Layer 3 of a small transformer language model trained on English Wikipedia (25 layers, counted from 0, width 128).
A neuron's activation on a vector x is SiLU(gate . x) times (in . x), where the dot is the dot product.
The model reads these tokens: " has" " been" " te" "ach" "ing" " at" " the" " school" " for" " over" " 40" " year" "s."

The vector x that enters this layer's MLP at each token. A number n stands for n times 0.018.
0 " has": -1 7 -12 13 -45 -8 -2 -29 -16 14 29 40 -5 -16 13 -11 -10 65 -3 22 24 -17 -32 -66 4 0 -20 2 19 -6 32 32 -13 -32 19 2 -14 41 44 -28 63 5 -19 31 -22 4 -25 31 6 23 -12 46 9 -20 21 -4 2 0 23 -29 -15 -18 21 46 -25 27 -18 26 -8 16 -8 -9 4 0 -40 -13 -21 24 35 -15 17 -26 44 9 12 76 -17 20 -11 9 12 3 -14 26 1 -14 -34 60 0 -16 -4 -19 -29 4 -11 -33 16 -40 5 -5 17 20 -37 -23 15 35 8 4 -12 -31 11 -25 -27 11 -10 -14 -11 -34
1 " been": 15 2 -10 15 -6 5 32 -30 -2 7 1 9 -68 -10 28 -23 44 24 5 -11 -16 -31 -26 23 17 -22 34 31 -2 12 44 -6 -32 -13 -30 2 -44 -14 3 -3 26 20 -8 13 -11 -9 -8 19 14 -5 1 -12 -22 22 30 23 13 -5 13 0 -16 -18 57 9 3 -49 12 -4 -21 10 -4 -6 3 37 -1 -30 -43 -6 14 -19 -13 -21 38 51 15 41 -34 26 8 6 56 -1 10 4 -23 -30 1 14 -26 1 -31 -21 4 11 4 -34 9 -12 -35 -31 -3 31 -66 8 25 36 -15 -3 -10 -55 -9 -11 -69 5 8 23 -18 3
2 " te": 11 -47 -54 -15 -10 -20 12 -12 28 -4 -5 29 -1 -10 -17 -40 0 0 -3 7 11 -11 4 -12 -12 -27 23 -4 -3 23 8 -28 17 8 9 62 -36 59 -2 6 45 49 -32 -8 -29 -6 31 -4 40 10 25 9 62 -19 20 40 12 -32 35 4 19 0 2 43 25 -42 -50 64 8 -37 4 15 19 -24 -5 -15 21 -24 20 -11 22 7 -4 4 -2 20 -10 30 -16 39 -19 -14 4 -37 16 3 -23 59 -24 16 -15 -24 -21 44 -12 -19 -4 -9 -13 -12 -1 7 -14 -33 8 5 30 14 43 -27 27 21 21 5 -12 -5 -14 -4
3 "ach": 3 -21 -3 -3 2 -49 17 -27 -42 -4 -1 -16 -9 2 53 -8 12 -4 16 -10 10 -3 -22 -29 35 -21 -36 2 1 14 45 27 -25 -37 -33 5 -22 -22 -1 1 -25 -29 12 0 -49 -21 -14 12 7 -46 -22 -16 -17 -2 16 15 56 12 12 19 8 18 43 5 2 -57 -10 -6 -4 7 -20 6 93 9 1 -9 35 22 -29 -9 15 -14 -10 26 -26 34 -19 16 15 26 -7 8 -30 -5 37 -16 2 34 0 13 0 -29 -3 0 -12 -11 -5 -26 70 -11 41 9 -10 2 -36 12 -3 -33 -11 -47 -10 -18 -27 9 5 48 -20 -19
4 "ing": 23 11 -46 -10 -8 11 32 -39 2 -17 23 51 -20 7 21 24 7 25 29 -27 -7 -14 -24 -13 5 -5 -30 -6 -2 3 66 49 -9 5 11 -10 1 60 6 -5 4 -17 21 11 -41 -53 -15 29 -2 -24 -3 -2 -24 29 27 -7 22 -1 24 6 38 7 35 2 18 -36 2 -9 3 24 -31 11 42 13 2 -48 11 36 21 7 7 12 33 60 -13 -4 -3 13 7 1 15 26 -3 -13 -10 -37 -45 23 -19 5 10 -46 -21 9 -26 38 -20 -35 49 30 37 -1 -22 -33 -1 19 6 0 -10 -9 -14 6 -26 -53 -4 -6 -12 -22
5 " at": 1 -13 -29 -11 27 24 34 -48 4 -6 19 49 2 -2 46 27 55 35 28 -2 -6 -38 5 -55 -1 -22 8 -7 19 -14 25 -16 -5 -11 8 27 -67 24 -2 -56 5 -13 -6 -10 16 -14 11 14 1 -1 1 -31 -10 -12 2 35 16 -18 -12 11 36 28 3 16 -3 22 0 11 -27 18 9 48 47 45 -12 -2 -23 22 26 13 15 1 26 -1 -33 10 -30 29 30 32 52 12 -36 13 -34 -11 -33 15 11 4 -20 -37 -42 32 26 -23 2 -3 46 -29 33 38 -7 -24 16 16 -17 24 7 -24 3 10 -25 -14 10 -1 -5 -19
6 " the": 7 -12 -33 -11 -42 0 69 -28 -9 17 -1 37 -15 -35 44 21 4 11 -6 -3 -12 -85 -7 1 2 -10 -1 4 -1 17 37 20 -42 -28 -21 26 -20 -19 -23 -37 23 -38 -5 55 0 -15 -3 2 2 -26 -36 -40 -48 -1 -17 5 34 -44 29 1 23 -3 33 24 -48 -39 -15 2 -22 -18 -5 17 50 38 0 -4 30 12 22 -15 8 -1 32 23 -55 5 -32 5 21 27 15 22 9 -4 1 0 0 19 18 -9 -20 -41 8 46 5 9 -21 -6 32 -5 -10 -12 4 -45 5 16 19 4 25 -8 1 -6 11 17 -4 -14 16 -38
7 " school": 11 -29 -25 -23 -5 -30 28 -16 -25 10 -8 28 -32 -19 -11 31 -36 -6 23 -10 3 -19 -20 -20 18 20 21 -37 27 -5 41 63 -3 -44 14 2 -17 24 54 -11 -44 8 -10 1 -19 2 20 65 12 18 -17 -62 36 -26 -11 31 -18 -24 12 36 41 13 -22 11 34 -2 -38 -7 13 -21 -11 -4 -12 2 -21 32 -22 7 7 -6 -8 -50 -38 60 -13 -43 -27 -19 -11 -13 -9 29 15 46 25 -17 14 25 4 -12 -38 -19 -27 27 15 -18 -27 -18 36 13 -5 24 -12 -6 3 23 -5 -20 -14 -13 -4 -17 -17 5 -5 26 -9 43
8 " for": 30 -56 -26 -12 -6 23 48 -38 -20 11 -14 45 -25 -24 25 16 -1 31 10 -7 6 -53 -6 -63 -23 13 1 -1 0 3 28 10 16 0 5 10 -12 10 -15 -44 41 12 25 18 -7 18 1 18 -8 -29 6 -14 -48 4 2 38 9 -21 5 -14 37 17 11 5 5 -3 46 14 -24 39 18 -4 29 -10 12 -37 -26 28 32 -11 -7 -3 36 16 -2 4 -14 16 39 8 0 1 -47 13 -11 -2 -43 2 -25 8 -5 -24 18 61 44 -15 2 -8 53 -9 29 11 -26 -15 14 62 -2 16 32 -31 -15 17 -28 -14 -3 1 11 23
9 " over": -5 -6 -17 -29 -31 8 34 -16 -17 7 -24 8 -11 19 13 17 28 33 23 -18 22 -15 -10 -26 -5 -15 -24 -11 53 13 45 59 9 1 53 30 -25 6 19 -65 10 -21 20 3 -10 -7 0 -4 12 -22 2 -29 -17 0 23 34 -17 -61 5 -31 28 28 -2 22 -3 -9 -16 -84 -18 14 9 29 41 -46 -9 -9 -25 0 36 -3 19 -9 21 21 -23 -10 13 28 26 -14 15 28 1 11 -3 36 -34 14 -7 -29 -5 -22 -12 34 0 -23 -39 -17 59 -9 -30 7 -38 -15 -12 28 -14 -2 10 -31 -11 -1 -5 -19 -28 -15 23 17
10 " 40": 26 -3 -22 -35 -31 -25 47 -44 -15 12 -21 0 -44 -28 17 42 21 -4 -14 -8 22 -23 7 -57 16 -37 -26 35 25 -14 31 13 14 -21 8 4 5 -37 35 23 11 -20 10 -3 -18 -27 26 14 8 -1 19 -76 11 31 10 -47 2 -41 -26 25 37 24 23 -9 5 -15 -14 -5 14 -16 16 2 77 45 -18 -6 -11 -9 -1 14 -17 -39 -28 28 -22 3 -18 13 29 -6 17 21 -25 -18 24 14 -38 14 8 27 22 -20 -25 11 -8 -13 24 -13 -1 -1 -13 3 -23 3 -46 32 -20 40 30 -17 5 -8 -45 -28 -13 13 15 8
11 " year": -2 2 -22 -6 19 -3 -14 -26 -68 12 12 14 -28 13 13 1 -12 4 2 -45 3 16 -31 32 31 -9 4 -16 3 -18 33 23 18 -41 19 -10 2 4 40 -49 35 -6 -9 -23 -27 -3 -10 30 34 25 -14 -2 -6 28 0 11 6 17 21 -20 8 37 34 28 5 -28 -18 -9 9 44 15 6 26 21 -60 -21 -30 25 32 5 15 -42 -25 44 4 -9 -42 -13 41 37 11 15 -7 5 43 -13 -23 19 5 39 -14 -45 -18 -4 -21 -11 20 -35 18 -8 -42 1 -27 11 16 23 -4 -4 23 -59 -15 4 -8 -11 14 -2 -5 32
12 "s.": 5 4 -17 -2 1 -1 2 -44 -25 5 46 -13 -20 -46 16 7 -1 4 -22 11 12 -43 6 -18 -23 -21 -25 -21 37 1 52 10 20 9 -22 16 12 25 47 -53 47 -29 5 -8 -19 16 25 0 2 -23 -14 -36 -12 12 41 20 37 -34 -14 10 -4 -16 1 25 -5 -14 -15 -36 10 9 -11 7 18 -27 -24 1 -31 2 11 -17 -15 -9 66 68 -31 0 -23 23 41 3 -14 5 15 -62 16 -7 -5 41 -14 41 1 -54 12 -12 24 37 -6 14 25 2 16 19 -40 0 -20 29 3 9 1 -54 9 -8 -8 26 -8 15 22 3

Each question shows the input weights of one neuron of the MLP. A number n stands for n times 0.0035.

n110 gate: -12 16 -28 -5 -74 11 6 14 -2 10 7 43 21 13 3 22 2 -12 -16 54 48 1 31 -5 14 -12 -1 7 -24 25 9 15 10 16 41 51 18 -19 0 24 9 -4 -15 29 63 4 1 30 -22 22 1 6 -25 18 -12 2 -22 9 3 26 -16 -23 -26 -25 4 4 -16 -10 -4 -3 -8 6 6 32 7 -32 8 -1 -13 33 0 19 23 -17 31 -13 -1 9 -35 46 21 -15 11 16 -19 -7 31 11 -7 -21 -16 12 -7 -9 -29 19 4 20 6 -3 -9 -66 14 12 -31 24 30 10 -10 21 -18 44 14 -2 -22 8 7 44
n110 in: 37 20 3 -30 47 -30 -17 -1 2 -27 -40 -45 2 -16 -15 -8 -34 -10 48 -32 -39 23 1 0 2 -12 20 -5 10 17 -28 -9 -30 15 6 -41 -25 32 -9 11 -14 27 -3 -4 -52 -20 -11 8 -11 -12 -28 -24 12 15 6 25 -6 -26 39 -19 -12 -4 35 1 10 -9 20 -35 -12 -16 -53 4 14 -10 11 28 25 14 13 -5 -12 -8 -12 38 -46 -17 19 32 29 -5 10 6 -18 -10 -23 53 -66 32 -5 37 -7 15 -11 -1 28 -31 10 12 -36 -19 -18 6 3 1 18 -49 -12 0 -18 0 -1 -24 -14 -23 -3 -23 36 -53
On which token does it fire most? 8 " for"

n122 gate: -13 12 -41 21 -11 -20 28 -24 4 16 15 -10 -6 43 -20 -24 13 6 19 22 14 -35 12 -5 -19 21 9 5 12 23 -17 -24 11 12 0 10 -16 14 -7 14 5 35 19 -41 -6 -23 2 -37 40 6 3 -33 3 3 -9 -3 -13 -26 -3 0 38 -12 18 -7 -43 -11 0 7 -19 27 35 -1 30 -26 35 -10 37 -34 -2 -12 -7 1 -51 -31 23 2 3 -24 -6 -15 28 -50 20 20 7 -23 -29 4 -5 -46 10 9 3 31 -2 45 1 -11 1 -11 -31 41 -23 -1 34 -2 26 -29 -17 -13 -48 6 -3 19 -31 3 -1 25
n122 in: 3 -17 10 24 20 -10 7 -9 33 12 -2 27 31 11 11 11 2 36 0 -32 -16 -11 -38 -37 12 -16 21 6 13 10 14 26 -8 -6 -8 -13 -41 -16 13 21 47 -28 8 -32 -16 -7 12 -15 6 21 30 6 7 34 37 -37 -5 6 12 -12 -20 18 8 -53 9 23 4 -63 43 -17 -42 -9 -25 -5 5 53 2 -4 21 -20 -5 0 -20 -1 16 19 -9 15 -1 8 -19 23 -20 7 -8 13 3 -33 -14 10 -27 21 -17 45 -1 -6 23 -9 6 -11 -39 4 -28 24 -1 17 20 4 10 -7 13 -34 -6 12 5 9 -23 -45
On which token does it fire most, and how strongly? 9 " over", at about 0.11

n59 gate: 5 -15 1 4 -36 -42 53 -6 38 21 9 6 2 -13 -12 4 29 -18 10 6 57 1 -8 3 -15 62 5 -4 -38 -40 0 6 -2 -17 -24 18 -25 -46 -12 7 26 32 15 32 -3 18 -4 4 -13 -17 29 19 33 -4 3 24 14 23 25 32 -13 -33 -42 20 33 4 -3 11 -18 30 -30 -4 -6 17 -6 -23 -11 20 24 14 -16 -6 -2 0 1 -19 20 -26 9 -32 20 -31 6 17 -28 50 -35 -12 17 21 3 -13 -24 -35 25 17 -13 34 -31 -40 21 11 1 10 9 9 -14 48 38 33 -14 -9 15 36 58 -16 -24 -37
n59 in: 30 -25 -29 -56 35 0 -5 -43 -9 37 -40 -7 20 1 20 -9 6 -9 -5 -23 -14 19 -17 18 -29 19 19 14 12 5 -23 -8 -25 -7 23 15 -1 -34 -35 -13 -28 -42 -24 -20 30 23 -18 27 -15 -6 -42 17 -25 -33 36 -12 2 -27 -5 42 -29 -1 -4 -16 -17 -13 11 5 -21 27 -1 38 6 12 -43 42 -22 -20 -18 -12 5 15 -54 24 -5 14 28 -6 41 -22 35 12 -20 -25 7 -31 -13 11 4 -49 -16 -19 -1 -16 23 12 -14 60 -7 -29 0 12 -1 20 4 -15 -13 24 26 -6 50 -14 -23 3 26 9 8 12
On which three tokens does it fire most, strongest first? 4 "ing", 5 " at", 1 " been"

n63 gate: 10 -12 13 -6 -15 -3 -8 -40 -4 -16 -22 34 24 34 12 -9 -19 -2 9 15 -14 1 9 -25 2 31 -23 25 39 -27 -30 -15 6 15 9 -6 5 -1 -10 -3 3 -8 1 -41 14 22 -19 15 -19 8 -17 -32 -12 3 6 19 41 -21 7 4 -33 24 12 -64 21 12 8 -7 -17 33 13 3 -34 -12 2 -13 -7 -31 -4 6 17 10 -17 -8 -39 7 -11 7 -7 -16 20 13 -36 12 27 -4 18 -9 34 16 -18 -33 -13 -50 -36 -17 -59 -1 1 -6 -36 6 7 12 -14 -14 -13 -38 -14 18 20 15 -14 -38 -48 -14 -17 -13
n63 in: 8 -5 16 -11 -41 30 -24 -20 -22 3 -5 10 16 30 -2 8 5 20 15 18 -32 -10 37 -49 20 12 -47 -11 -66 -10 13 -5 -10 21 34 45 56 27 -11 -13 14 25 21 -41 -1 19 -2 22 1 -6 4 -4 -1 1 0 -29 -19 -3 16 4 6 14 15 -8 2 -28 6 -16 9 3 10 -17 -3 -23 -18 -29 -2 -3 -16 5 -22 -11 8 2 -26 -28 28 -14 -23 24 6 33 -15 -13 1 -11 21 3 29 32 -9 11 -22 2 -21 -1 -8 0 25 13 -16 14 -24 1 7 -2 -2 -27 -13 -6 -1 14 -16 31 -11 -28 -1 -6
On which token does it fire most? 9 " over"

n69 gate: -9 13 -36 -22 -16 -7 -4 -18 -32 33 -1 -5 6 -11 7 12 -24 24 14 10 4 48 -21 -10 -2 2 -16 -12 12 -22 3 -19 -1 5 4 20 -33 16 -25 40 -33 12 -8 -10 -43 -2 -27 -6 22 15 -2 5 9 15 -3 -5 33 21 22 13 -12 -22 -1 -16 -8 17 8 28 15 13 -29 28 2 10 53 -14 6 1 -10 28 15 -9 14 1 34 22 -25 18 -6 -15 9 -17 16 -2 1 3 -23 -13 -14 -14 -19 35 -7 -18 -17 18 23 -47 20 -26 -15 25 -7 9 -15 37 -39 20 8 15 5 -28 28 12 -17 7 -31 15
n69 in: 28 -16 -26 -37 32 15 13 15 33 -31 -1 -22 18 -16 -26 38 16 6 43 19 10 6 14 24 -1 -12 -4 21 -39 6 -6 26 19 -17 17 17 29 -23 -13 -10 -9 16 -20 14 16 54 19 7 8 -16 -8 4 -29 -10 9 35 11 -20 -18 3 -5 -4 27 -9 -8 -20 -10 -16 -2 25 -15 3 -20 1 3 3 -12 34 22 19 -32 -9 27 -20 -12 -7 21 3 18 -12 4 25 21 -25 12 23 4 -13 8 -22 14 11 3 -31 13 5 36 3 -14 -1 1 25 -18 6 40 14 7 21 -11 -49 40 20 -5 -1 -29 9 18 11
On which token does it fire most? 1 " been"

n221 gate: 6 15 14 -28 22 -25 -37 -17 -30 26 -39 -1 7 -6 -21 -14 9 -7 8 17 -28 -3 -8 9 -3 60 21 -25 -3 21 7 7 -9 15 7 52 -6 30 8 53 -5 23 14 -23 14 -12 12 12 -7 26 26 -4 -32 1 -5 -1 6 8 -18 17 41 4 7 -3 -16 -33 -2 -12 -1 17 27 10 1 21 -18 -22 2 -6 17 -7 7 2 -5 -23 1 4 -16 6 39 -14 -25 -20 2 40 37 -16 -30 27 -8 9 12 -10 2 12 1 7 -1 -11 -3 1 -22 -35 15 -23 -38 35 -3 -17 -31 -14 13 11 -8 15 9 -53 12 23
n221 in: 34 -35 1 1 3 5 27 29 8 47 -14 19 -3 4 -12 6 7 -7 12 20 -23 -26 54 33 20 3 27 27 17 -29 36 1 17 -1 5 -17 -11 29 24 -17 -9 31 22 35 55 32 25 -9 -3 -49 -3 -13 12 4 3 -22 1 -27 -5 20 10 -22 20 8 -5 27 16 17 -1 39 3 -15 -4 0 -60 -3 -8 8 -14 29 -1 -36 -11 1 -3 14 17 -44 -11 0 7 -7 -13 16 -3 -13 -16 16 3 -5 30 -11 -19 -26 8 12 17 17 -7 66 -26 39 -30 1 3 0 2 -9 4 -34 13 -8 34 43 -24 25 -28 -33
On which token does it fire most? 7 " school"

n87 gate: -5 25 1 40 -21 -9 4 -21 -17 3 16 1 7 3 5 1 46 13 -4 -10 21 14 9 24 23 17 -11 15 6 -29 -1 -1 35 16 -18 39 2 -21 30 -22 39 -17 9 22 32 -1 40 -36 -14 -7 28 0 29 -7 -5 -34 24 3 8 1 -8 3 17 -8 23 19 11 8 23 -18 -13 5 -30 3 -11 29 3 21 -30 -5 44 9 -16 -16 9 1 -7 -56 -32 -24 -8 -13 -29 -13 2 -16 -2 -70 -32 -30 -26 -13 16 -28 1 6 13 -13 -21 -36 -13 -27 -30 10 -43 -43 20 -30 -19 -23 26 1 40 10 8 6 -28 29
n87 in: -2 26 10 -8 -24 -22 17 -7 -7 16 3 32 -41 23 -29 -27 -11 22 14 11 -17 -36 26 -11 12 24 10 29 -9 -28 -19 -4 -5 1 -26 22 9 -12 0 -24 -26 -26 17 24 15 27 24 -11 -5 -37 27 2 17 5 -32 -16 -30 -20 2 5 -6 -14 -29 -11 7 -33 24 -22 13 -12 -6 -19 -42 6 -13 -5 -30 29 -26 -23 20 11 -26 -5 -9 -15 -22 2 -24 -28 10 5 -22 -5 -13 -11 -1 -19 -29 -20 16 -16 -4 -26 -24 6 22 13 3 -22 -5 -27 -13 -27 -9 -20 25 -4 -10 -9 8 15 66 -3 -1 -24 -31 11
On which token does it fire most? 5 " at"

n202 gate: 26 18 5 -31 -29 20 20 -10 15 3 -6 14 -9 6 30 12 17 -44 -15 -2 -10 17 -13 -35 13 -19 -18 -9 -14 13 -2 -11 5 -12 20 -20 0 5 -10 10 26 3 7 2 -27 -9 -1 16 -2 17 4 32 2 -43 -10 8 -25 3 -8 -8 4 -49 -40 -6 17 -10 -17 -6 4 37 18 0 -5 -45 -2 -4 7 -15 -10 2 50 14 20 26 8 17 -10 -15 2 -16 16 33 -3 -9 -6 42 -1 -44 -9 23 -21 8 12 25 -20 -12 -4 -12 -31 -25 -41 26 21 10 10 39 15 -37 4 -5 8 32 -6 -6 -47 4 -15 -24
n202 in: 24 -16 -14 14 14 5 14 -2 -1 28 -25 -15 20 32 -7 17 -13 -2 -23 -24 -28 1 9 -12 12 22 -18 1 -2 0 52 11 3 -12 -20 -4 13 8 -7 6 18 26 28 3 9 -33 -23 -21 38 52 13 -13 8 17 -2 27 12 -16 12 16 -5 15 5 30 -14 1 43 20 13 -28 -28 -10 4 -6 -8 -14 30 -32 16 -29 -27 26 -15 -20 23 51 11 9 23 20 21 15 2 -2 -12 -17 -29 52 -3 -9 9 -12 8 -2 5 0 -14 -12 -5 -5 -5 -12 7 16 -29 36 -7 26 30 -13 17 -12 -10 -7 10 20 8 11
On which token does it fire most? 2 " te"